Layer 4 of a small transformer language model trained on English Wikipedia (13 layers, counted from 0, width 64). Numbers have three digits each and are written without spaces.
A neuron adds its activation times its output weights to the MLP's output. To switch it off is to set its activation to zero at one token and run the rest of the model.
A neuron's activation on a vector x is SiLU(gate . x) times (in . x), where the dot is the dot product.

Input weights of the MLP neurons that the questions are about. A number n stands for (n - 500) times 0.00097.
n8 gate: 611473525582515605398278398204679728518617452584698567411617590585498419149426686319421412455502252552639610441535499253620598495437408619503499463310755257330564546570452329653467459438453480
n11 gate: 520522635485347549409480630621487263374543637342454498524349436421396455456449614511389447024562457646601366411561634655464635509505518397348593324442590487542414143510444324284581409583791567
n18 gate: 598515737497404205640484660458415461662445388332434643384500354328584551363418609663646413358352563433335378399438456486412320186683214607611471560409601437512341466726592450600821344589351400
n22 gate: 621597683277414436575349694613411396429574466416463490505607508392441515724570419492566478401539479542630507640460475332658426494497494635645581642445473368732474426510363504466589508403414450
n26 gate: 625550673333571386652788400810449451462557605735510439592526400384499496522345531620724358328583552413531626530372667470368341298660320689499585435393619612594526485722363637497666396688512404
n61 gate: 404214376347491384593660529457645364535492570575477582541408507578431584618412428587585495433392303475501547273530482622406547631467542608547294371503464583595704736571507591611430382523647320
n68 gate: 470411624445617397443447344639512475386321382611454556519377442519596599397361346463499472530382360323595252434606618770521398493494405445674361457461382361638588253331649392632397354371391614
n75 gate: 723518402522570602503585299507477481603376455604583423687471583468646546445497561629463512405608410595592600498474597341324473694491635424567600505398692379550571609466412539628311450508566650
n76 gate: 410502423688668448608517384644721727460384493610594524369374527379572461442559595337432364477309504546599430431358631345364495513653591473573646328455622346594569591400570586610397376418503640
n80 gate: 756514361361494494369708409453543451462669491578676527641629491335671485394514625430544560396614547347683461583562554474512449315619572417644584454502460505437468372190488470619423417556623725
n81 gate: 656487378573356666347418310575706559278471468546708733767440499552617441483530326563357317443583608295582496327501648449456392531613410480650628513390553509376483415521367451427260573715508507
n83 gate: 381558656499494548442559571416582471409369276405491569482582191258422687596424572641645681362508521438464525528692593337542217526496547533416244519637351552544450579480518436563554486698468496
n95 gate: 477564470577287417380513437271686594592472457620453522510733440558645453328384300547508396255535564519489475511695459557316441609892520526657431497371476641633447317555269518554613427449422339
n105 gate: 608584545470485681392427477574395529554453550608672570654524500568397520501325487590475443544449447334510678562620193566425470450550433430440721575622382494720278683350327369543395597460377355
n117 gate: 392560553438356454560345507561703488400413524454452472519594223473508414495529600560279440310535490524684603506577422523628497484516646399371610647423368319622502464403577496597322313655429562
n123 gate: 517480611668516478478506611459587457609644561445364498620532632541426710574571637576575657287538515399542407343498503451485512521758641249621526478659482562237642315534302171587527579539550557
n8 in: 608547438405655568427466358515470266380441517251496639427503524633427546452479632480345489450541467489298485332417582508387705634334539372666582595521574720655373406560534396490381372345380430
n11 in: 612559446554596475570360630565397634680575441599443323429477665215422635346367264338598449572676410364400684540594215407526433475550540563494484742325565562401325415446552541765549431512665382
n18 in: 281433586474395552403448524616246704334323481494719506254682566609718521485374504498635548845625620480638450746568699442547345423513646574458642393680680536394470390428242722499462409439521492
n22 in: 392572631371467537509395532419436594336611312473197341379469591427663643666552446592485457430363566538552360610721415359379469502279478590391594690435467443651492276303455564596401316320600397
n26 in: 308388365592506513482143729459582376601439315328594565334460571432487477518563514438302702605290428518550531618644436488518454550289588363424567653615501351405451415438575425578545525367510418
n61 in: 436545561465428464601491568519496621545338197432554455475620557594573369302713436311432578618158567558724451679306572390333506604432240190475391382468740513553632568311643649442478650573587817
n68 in: 522457460545425281634404545576479377560470625461582455378466486558398410630425600572327522308373713630465278450693494365557449555644519383409481414564507560443491476584391305491688503471586392
n75 in: 683682438698454502609591376583360383640459410506540472640422629520381438499578694570506519466554374435558425489596625509492368690742498405427487643543651381665520627457531640502686548565593503
n76 in: 590478519298544488332364584328259309421628531467452570622697399606509497576318418643453753454686416468478615542477400550640588513407538501433408717467305578319371387514452491405617550611445486
n80 in: 489428420501450482489520376610415461574460435551413521500433654521599642378712659567576613442491637396503580694698477416699430476610477428426636353518456537561475470357607491442623629578488768
n81 in: 458650489476524643570455377529618440387571385486315495505524446487350664353706679356438587653569525315690249540342613318670355578595458346373656387452425351508522391354603444548485625521494520
n83 in: 669510509577512326506597494518439547456351472493680390733597632488720471510457406401558368655624723509497498447400438450480500429602498363490744588473575424367623536389358582460575589562353396
n95 in: 354432565443531581518380541444626414549547626111356577410562451645597520578687542378553733482328634549486493450425408462357667461430461221429530309596550565510622626379685412714611554501636329
n105 in: 432621460465718670459404527413329473496525603562708459536633574507387327460463522556552512381475611522469502603581184572339465451565447426430616535506521516674289464318342442483574423344235467
n117 in: 493417550575570382417499623442364471505555671437383328475703624534453470700534465682566500448574500434373446376503567618417439475434408650380417475518438543424651460761445490491401612474412501
n123 in: 349381583730642393377380452472437372674633536456515489632458723408462733488621709495593659396527523435507611396571754712530628405617586413499427524664467722470532375454218339660689421549474435

Output weights of the MLP neurons that the questions are about. A number n stands for (n - 500) times 0.00076.
n8: 530392389321633493528743511676478381514600323542387513540456604501607619720537415570537580796599571472334499428496653679306551524500553510730364459868395731638530671269508518605435517456658381
n11: 470516713506473437484610269437313401416394387375494660703552377809674515455643606501479525333314357718574410640434851528456614491437424336471387359556598349466598576431464374264429549603462636
n18: 789508702567547187538534567407718350609376518520340613575378303331398516470573554439485277200436510589329471368429296442415409295661305486579418663408560423721514644718634528486715295569317283
n22: 486313508307375554459489413390404364345577320634300334700457555349690553607392404258344540460366512697521286548430558540384470464354456388386613528513486525498417361354563564548447243420585508
n26: 341397634469494413621380681586502358443522504453368705390316618650490532511686505432605669761424475700575501539597410571630391369552346364468917510367506433625461443465429392480691616574504509
n61: 602424675679699438360425379547600451351717905623446714564361522561605673542225518514454485286515323483438448077823453637483659642443673688466535436399479485595370601536351483539422426490583173
n68: 464625318551409571517642550398630711466701467383619465506563523520452486439706631483364618519648509717409642436653405277453728493437599527386626484497603585412275569587454589440463718544740351
n75: 764686527711325480488677516514262435571522467500398427614526480428483525445545606405463394537526517505625571535393447463634331636773476382321490612464503341710606602573572596560671546569541611
n76: 545332628431575563277446708339402408571513550386455545580672549715381720463301433576570713557628475470450619560702487436593686622454432577411316465539342573576487420563561529564433553627578334
n80: 575521408421429495485529424516338476587472379473526331433499447403530571469631605533508505433544666481558534742509472416733410380588561450498582414565417574525550457383654451545516431568507978
n81: 635570573599128538415286538602378575520546516420589514462365568632465401551429399535374315405584614236482590547463510431634396348495338374256624497403607470439568412619349466325438584601374852
n83: 380624581549567667578450643457571492456413280665380645463567327427460689602582658706685665312520424479405641524686610256474283635523652614386293472636367341528631577449505439622481547666497634
n95: 537446418367609393574573610715469455393442608593540497641374516455219703533555466551472697678514466422443628536380470407794606380350440459427609707567616257427415546457606530300441594521619910
n105: 603399553629316519619474314707489475574525485527504597695453438407545486568546637642326401579477465297483591587266456549482559484565657367481650640472383569332473508287561461534317249614525257
n117: 596493427553623369412572474476369617381626761648467418587603754432555554587657457536577555442492464529314485453555637578448447433512400488505450436589638663438575541603505510427576590353453363
n123: 497665512514400493629547375649489424420367487693447638434708408510541237436479346681366603739626544459474346806294522561458600594300413679540560424548626544450483495276571596266454411306560545

Each question names a token from some text and the token that comes next. It shows the vector x that enters the MLP there. A number n stands for (n - 500) times 0.0046.

Then comes g, the gradient of the next token's log-probability with respect to the MLP's output, scaled to length 1. A neuron's effect is roughly proportional to its activation times (output weights . g). A number n stands for (n - 500) times 0.001.

"196", then "2 "
x: 588492399520534680542675438432400547382433281491446272455624469363509407737410615626122492588641544409471642806369594444541383500652495655526483490513739566554533383500494502509354465389437675
g: 606487480477451384532658304314338676679486502455469425581380527356200606731624591551458254551300494563544323496455449628687662513556617597480454550318692236578626586701696427455671505446581532
Which neuron, switched off, raises the next token's probability most? n18

"w", then "s "
x: 670512309516450553430481411611578393576446188517501390568506562373521361589636429490450441485666488452503427684336526401611385365615454405404609504594549469415588583474463474653484344618379814
g: 548513511627432718579529444398376583592800572466411697405416505922665505584442454622420562556578616637485549649359374460729457526264559519569474675472544537349485554644528596462411519875586447
Switching off which neuron hurts the next token most? n81

"| ", then "| "
x: 581526401622515367529568413530481409602549506576396412489697401463579453549408636401398549592567471536489476515181447655429450440533510538505309440573395446311558398370543469438385456448483124
g: 647634369407479726364526586372655458484439591367548458499203568254471501445327358598400573407770565493288339278527456464504490748467520428452367515355462535546465793691264618515539398588403535
Switching off which neuron hurts the next token most? n80

"1", then ", "
x: 592476226522467521502433330513376488615534365417494397517492595372492362561402448516432379576468477516492564799343611500561301389340684348463439495536636440401408470573423450497308504474540869
g: 495471543548535415524456611683555505477828686490542571361491719365083446431500536683679478598557433585715599523538751365326395489625534541451710479609512597538431312285491587477373695406506528
Which two neurons, each switched off alone, lower its probability most, in order? n18, n95

"| ", then "19"
x: 566495421595544337563558378585512411570557494571409405429716449463583463552398648368387555615555458564482522504201468632434442450521511515517330435568416434318603430364516459456401477409489126
g: 509513628494503680523252507493632311446405507336296567714576518344593546354590415317233499493468477278426660462468625369375366514376659319374456541332405584450353438757764533535354449342598405
Switching off which neuron hurts the next token most? n22

"and ", then "company "
x: 687485425585558502510516345616606623584591435517493536488648548426502313496397725508327593479339470498556432544269620604396407504524444618446395566490366587390438513645486449415449354398409238
g: 471335446470616449499620530843344392411465470618615659556498434520496523488544611698613428208704358714324576354317701544361459324540469475576412618215551597710548564476560576638679619595560513
Switching off which neuron hurts the next token most? n8

"(", then "1"
x: 719525346522479495606447464503480542674714461646441271483699650383615397530453601499319559544516433523356543522324656484464507342572513476513393606482349467483438435453605533568425428288422259
g: 505591415292466516344509550336397473286315464526557172401530389371652607432424425317411482555498489416537688417534311111408651553754591495371578592506436404379383410565484685361585705413569532
Switching off which neuron hurts the next token most? n11

".", then "["
x: 579364406771405544635498522512467578709407652575543369666468485419572329448566569626390622579488509506412642761269361424447387637430592474506539574604431551363567475258405418409512468399477360
g: 368549422368650550423573533484802417601695341495618732675785612462545470675381606521266611426612296353541418181678504570444670446544504449445370340478331420474586583638424556557480457431447350
Which neuron, switched off, raises the next token's probability most? n75

"2", then "–"
x: 578417237451478548495467442519402565546543350427441405459430610274474390597467490526447442600525522483428554857356559501581283426353716387492401460563622401397397462477475471487459481492529892
g: 617563346397306395484285419281539650592556416352494567414542678679402630468390320537714366335580439474455403610411415360604607732529495559551557439765615766424680318503380527460280398436353428
Switching off which neuron hurts the next token most? n26

"cer", then "ation "
x: 568673464567471462577602287615442650597467404487447254574458518347531403538669461465553540678488564511667588742290626599492436407633608581533660603494537471392417545460610454554445398437443838
g: 574519597491720821499558465519471542510670438589605332456535463671678526448530703535446587474820778553266455363687568473608432456703655569384393706616536481603463397447468491385328445710316552
Switching off which neuron hurts the next token most? n80

"ib", then "an"
x: 469588420439476488393541459418506477406383350425452328557550508434511363427754394435571545560632605444627469903363539430511494267680519668478492595541411397380483528418491367590464354441457833
g: 421363414449438406549676407346702531696581433612763507499594531516406705616715484609381380391640571517414417596449427529562301539660599546386621182168573389622706610424590425469572496376316486
Which two neurons, each switched off alone, lower its probability most, in order? n80, n61

"De", then "ath"
x: 451595307395417477496431397488531570431320361572446481436502563379510357423581458430447429427589565467562558796320543546496454317562494581622737541588519542471716463480561472609466401467516893
g: 565711424472652602441513481623374329474338417584535375319362463597637508322588736596486545679357450640483567411397560580464623331815696500396461587689700573549490706764494533567633612357695537
Which two neurons, each switched off alone, lower its probability most, in order? n76, n80

"I", then "gu"
x: 409505317564459638397659441547396494479479437597534263461645544400468346419550633468473469530456626476472508873288636464542428380476498376587550588440560392461576475401464390438588388536603834
g: 348787527517509591467380555674544508495547600365702589727556641427639600504486412345651329354529291595559427510307603380464583521437484788525470514331470397640591688579697572513577181311388595
Which neuron, switched off, raises the next token's probability most? n80

"\n\n", then "=="
x: 583629463413473509482648232491450465405560337537394361521591682297548320576401465448241493477351445528526596420352288488498437404434566515586378433529417606486559440320398507354604531372408317
g: 500702546513406683295593571439542416354243365338431465527370482513274367419462330494519709675609512549525652494564483474345357598608681331493385448538326616530317491489253421389735761612336485
Which neuron, switched off, raises the next token's probability most? n105

"then ", then "trans"
x: 656561327496606455500617429578584605665538419566623464516652594407439337461474570387451537485498548457430474541361619623411347553464509665453320464450360447383495411462483488434381326460378162
g: 643595469609523409512329522557368607601653496386627672430630502501626780424471177379562342399323576341623485781587533491694377410617843675610462457482486448542354535432351394637503395380503535
Switching off which neuron hurts the next token most? n95

"man ", then "in "
x: 573506409473489563490575365511715541477587401517541389547598554323486311513331591443407495436503566565434476459430613582416438548566522711524281531538474536323640454464479557501418336508273185
g: 617591683571432144440326646655573338389716394491428415684466420378586411470547483501381339636723310563493602532590394497471237456493497476472408534467687789673549378590272675419523548438577501
Switching off which neuron hurts the next token most? n95

"the ", then "City "
x: 558634269587464567519653395584432511587507564483584366724492446410486341701391576411364459385416409567524588482344485462384437253573491487472305463598364479398453417448522448513462307410507223
g: 423181555724543795534485516434723359572549505452449344624180372614536522729680479324305449455536502417585524518479412647471402560594430387514574541641475426843556618388440500569401340634516526
Which neuron, switched off, raises the next token's probability most? n26

"–", then "0"
x: 637527451531638515390719545436508609590495467587467373534525436348613429527534717626380634591455546486529710578306453501545301557385584587538214598439406474280591548375527468521507383481484238
g: 424704653692311477430685366535409467494490465481615528372724495582720435383566507463427535632746474797487479519617443468556465715633340496537575253781338445477564542512426833423440434593421613
Which neuron, switched off, raises the next token's probability most? n11

"/ ", then "10"
x: 462474318571565312519625581623495568509568600397506376412676588290598382699556396533443517558572493516568536323376412558470374543510488590528396554497363455364684450347617512491369255495520218
g: 536362613492626735499437306564298381374550487218492556438623541573522711409661404383472760548652609579436389335696577421561516615398701469253600576634478476233645491540287355493593437628432470
Which neuron, switched off, raises the next token's probability most? n61

"|", then "\n\n"
x: 582396541477527516549545216444488409521645541499573339649542484392605248375298511532398423780417508455473475708261571516450409438488382484526581506507534491506476402392576411532533536450417670
g: 400135534717557706423366353557604689556545446264580340469491425439455593457411342537303581448463511658698521417266405631461552592602644418477482647552634641549356392652483532207514459311430608
Switching off which neuron hurts the next token most? n83

"| ", then "("
x: 581537389598521392543560426503464404607552482569401424487688411452585452542407637394418546603568469535498471523189461648424447425546515546493296446582390432319574400385540463434398461436479110
g: 361440627603147624516356660445410388351670528445455426699365707329493399557324614504339370640597598501437494356587679375395580502399511455403336544495614567700361672561397539574717439476224570
Which neuron, switched off, raises the next token's probability most? n81

", ", then "3"
x: 625443436616441578416450415492520526588547489508367400607613648408605342593360706499294552436481528608435476470246507609472490411524535632525326534434469511381571452453477509491418350376388160
g: 624482480741591530393378513554652537510555380277518564153540366444614824504591702458459496232407349594433462672539657415589418490372603369351465327396439507596599629612320677635600593535586603
Which neuron, switched off, raises the next token's probability most? n83

":", then "30 "
x: 549429429568501568535635510498465628565459462572481380577407574277630391502373862424400475598422497506371550800292536531609489622426680298323447626532322341386552514419324446513454412452379398
g: 621537391305527304424496543589557535579619412420584449402417604441403652440419632481548623623437533445456333531540542625711581481601843677398552328613838242495858358634630547514485435392481512
Switching off which neuron hurts the next token most? n95

"s", then "by "
x: 505588420604417506554451491447541614531491303569467417567340516343472292542605540427369489588583624483465605650381550570573427339464443320473560513496436584317562573364498403572483503470536882
g: 551654521493474742264481326457648467369474438309287757388472332423489461447463205441427416573679603587593522324489513652465629485383604754581536465491624457787524478495317371392343424343395616
Switching off which neuron hurts the next token most? n117

"king ", then "life"
x: 590570375566460607516553385392563549525606459572393417491602553305478299582357562477475440258529553442595408526343630622419425601560593620399327526490414603420564497483485505616328330475379207
g: 588480598387515318631556602439521782555436453468380523460608638495561325263390451410683632560482585309564513656656433349368503301528359387294518507697670291168533334515602457659577560307563510
Which neuron, switched off, raises the next token's probability most? n95

"n", then "é"
x: 578535428577472626559622534691433466495509148568581331486374536470484314482589571492329496594612595523486689588395681462475480348550520393496580609613471448501508463527539410479406384529480886
g: 366377421771504412457582628380685389551751494360452472483551422666454517699589325392615557347598310572524570459441363546282496394584670302443466589572350313570295647227734526419588501661515424
Which neuron, switched off, raises the next token's probability most? n80

"14 ", then "– "
x: 499555341342479478524584338413566575519465501534515283399557514327608312602505462508430541491567446478281520518296571523506471574450520515565345436566623619400314563499498423622266261534380308
g: 427305410609750464435354359609512409623582275433349541668691573427525733551359739368600423604574545601697524447491339449614537715332614546544558537533497407283479430572248367725479588566686423
Which neuron, switched off, raises the next token's probability most? n61

"ens", then "on "
x: 461545392549461512532499448541415599584366176493576459571430471428464315607573563412391395710671520525510698735466672573606472451544538454543652595560446560335597607336495449476483450414322796
g: 551302581504387651489140422525653408724637234420586384565551416461481657494497521586617442602633774447453562596507497628408702560542690528356713597415466640631577425664565679392231508436450475
Which neuron, switched off, raises the next token's probability most? n95

"ish", then "k "
x: 576516414453386601584442379570508595514509371548479361631433396282452351279645415502490456542641622527653487803439604409546439398442548433505461569534444488310622514450452307465496376435517817
g: 374677684433448591542504638461621355446328687424591693513360497594651358535440360332242405788443344484547506528379342524557522577284408497786581578364414426468322601396355515294414340360484610
Switching off which neuron hurts the next token most? n117

"– ", then "5 "
x: 665492428386536407471649461344551611498573536508424268395639549393623396576536503570303532513500407422463532419252612629476441429531459539529379571480441452474624546413556493444382283479337179
g: 412401379602721646562394452475363528585413512602257467518693380649645758501515697436362764605557545608530615682459448294760402324712510678520466582538531519317555460434499558535397715551712529
Switching off which neuron hurts the next token most? n61

"9 ", then "/ "
x: 542549326302419476453475334465524525526520509542590324454543589305590314688463500439417506545530468479422535465280491547463484605477519418569241531548596610446347527409467448636322308514478217
g: 457331751414501716534623530214557333479298378474508410480547563384527609289446644479471286535335514453466347566539723587716630463340538402409364588502410231424411682303429452342498725438486535
Which neuron, switched off, raises the next token's probability most? n11

"al", then "ive "
x: 588587492491333474427483367589465540598510363501511331687501502394445299562540587442537525611582581521497561766310666432579470438512388398553466618382466401443525536416449353472438386515520851
g: 688303615663292583355359589538437602326516755678166423339580452584523535571595602349393498440593610618482501239681354493534380635397243431506456487497664378299511416572435478648610420575471503
Which neuron, switched off, raises the next token's probability most? n61

"200", then "8"
x: 557550319466622716541582453465450542445366362464457279524641387225522391722459469601286481739628526406474656747406569523533385494538555675463400472475674590467520340390523498482389496329481669
g: 494403497417554444495504656755750358546639399557542513263558470594544337056348454549461729470555666331458470485569513347310550444583455479517589632465311675395539454572355347494234454458376461
Switching off which neuron hurts the next token most? n11

"ter", then "ed "
x: 508655477566406495595563501598496514568482312463546327525482501357543352470562456443582559608634482446543581867398596550578437381679560582429668608550456540342646629491573395493461352534519858
g: 696571422485397361728605560317277591532332559513431570526492594836535508497594611547538653524692401648291356478313371518513437711605529222797486555461516553583572562397457291527546612457305507
Switching off which neuron hurts the next token most? n61

"company ", then "director"
x: 653476329486488477409502360579621639555509544499491385496690449299455298421351609521441390393482543552457479474376618616430406523540638767569394531480335597461627475524363523531412432444380240
g: 378553506336694607604794530509454561560237481412459505358432502602409454483505761526583464549526431365315324463308728417268535451597447398693398420453605659424614668574696405592814608446395554
Switching off which neuron hurts the next token most? n61

"| ", then "' "
x: 571507414605535353553568399563484411596559507574402418447702423461590452547402640391397544589560469551501505496193457642432451437523492525507319440580402431307577415362527459450392464423496119
g: 483522525657278562570443593388501325547409431517327429745259701281574490564625450377279554501642160567433515538444584506663280521274457468384360599225480544388491577473427635338538378499469374
Switching off which neuron hurts the next token most? n22

"manag", then "ing "
x: 649576429481470491527537415375540668529537441420422323465452345338477331534614490537628420680701540508669542835479515566521432403583429538639622623575535463377594403294505430485504401446481812
g: 403651402252617479654330296636461422500460453412573458504382575551616462599473718734707573738546746611324446381602556377386212546557328341501491422492599648391580485439536709525333378323538505
Switching off which neuron hurts the next token most? n80

", ", then "which "
x: 622437427587446543487446431503553533576548472503385439650616644413610342649338707483270579405469562635456452476278537624490521384538544596535362543424480514404555423392479530475455335397412154
g: 715363577606529382404537244486347518433562725517471254449606576616499368629738431615364509527405381543458614516448362515511707508573570519658803602324478561654532248675365806413465542472511507
Switching off which neuron hurts the next token most? n83

"ha ", then "four "
x: 604599295605377631510586430544657497362546498515611459742623475332468278524400578494405430490500527567569475466378602514414461554516557655613338561583424379338507436460416549491494349565455280
g: 544658532793606530456431590476245550568222645535259280634527379454658583374364621430362721525576294520694626682691351334515458556305483344447387463368386438556570392520511584426477451397559508
Switching off which neuron hurts the next token most? n75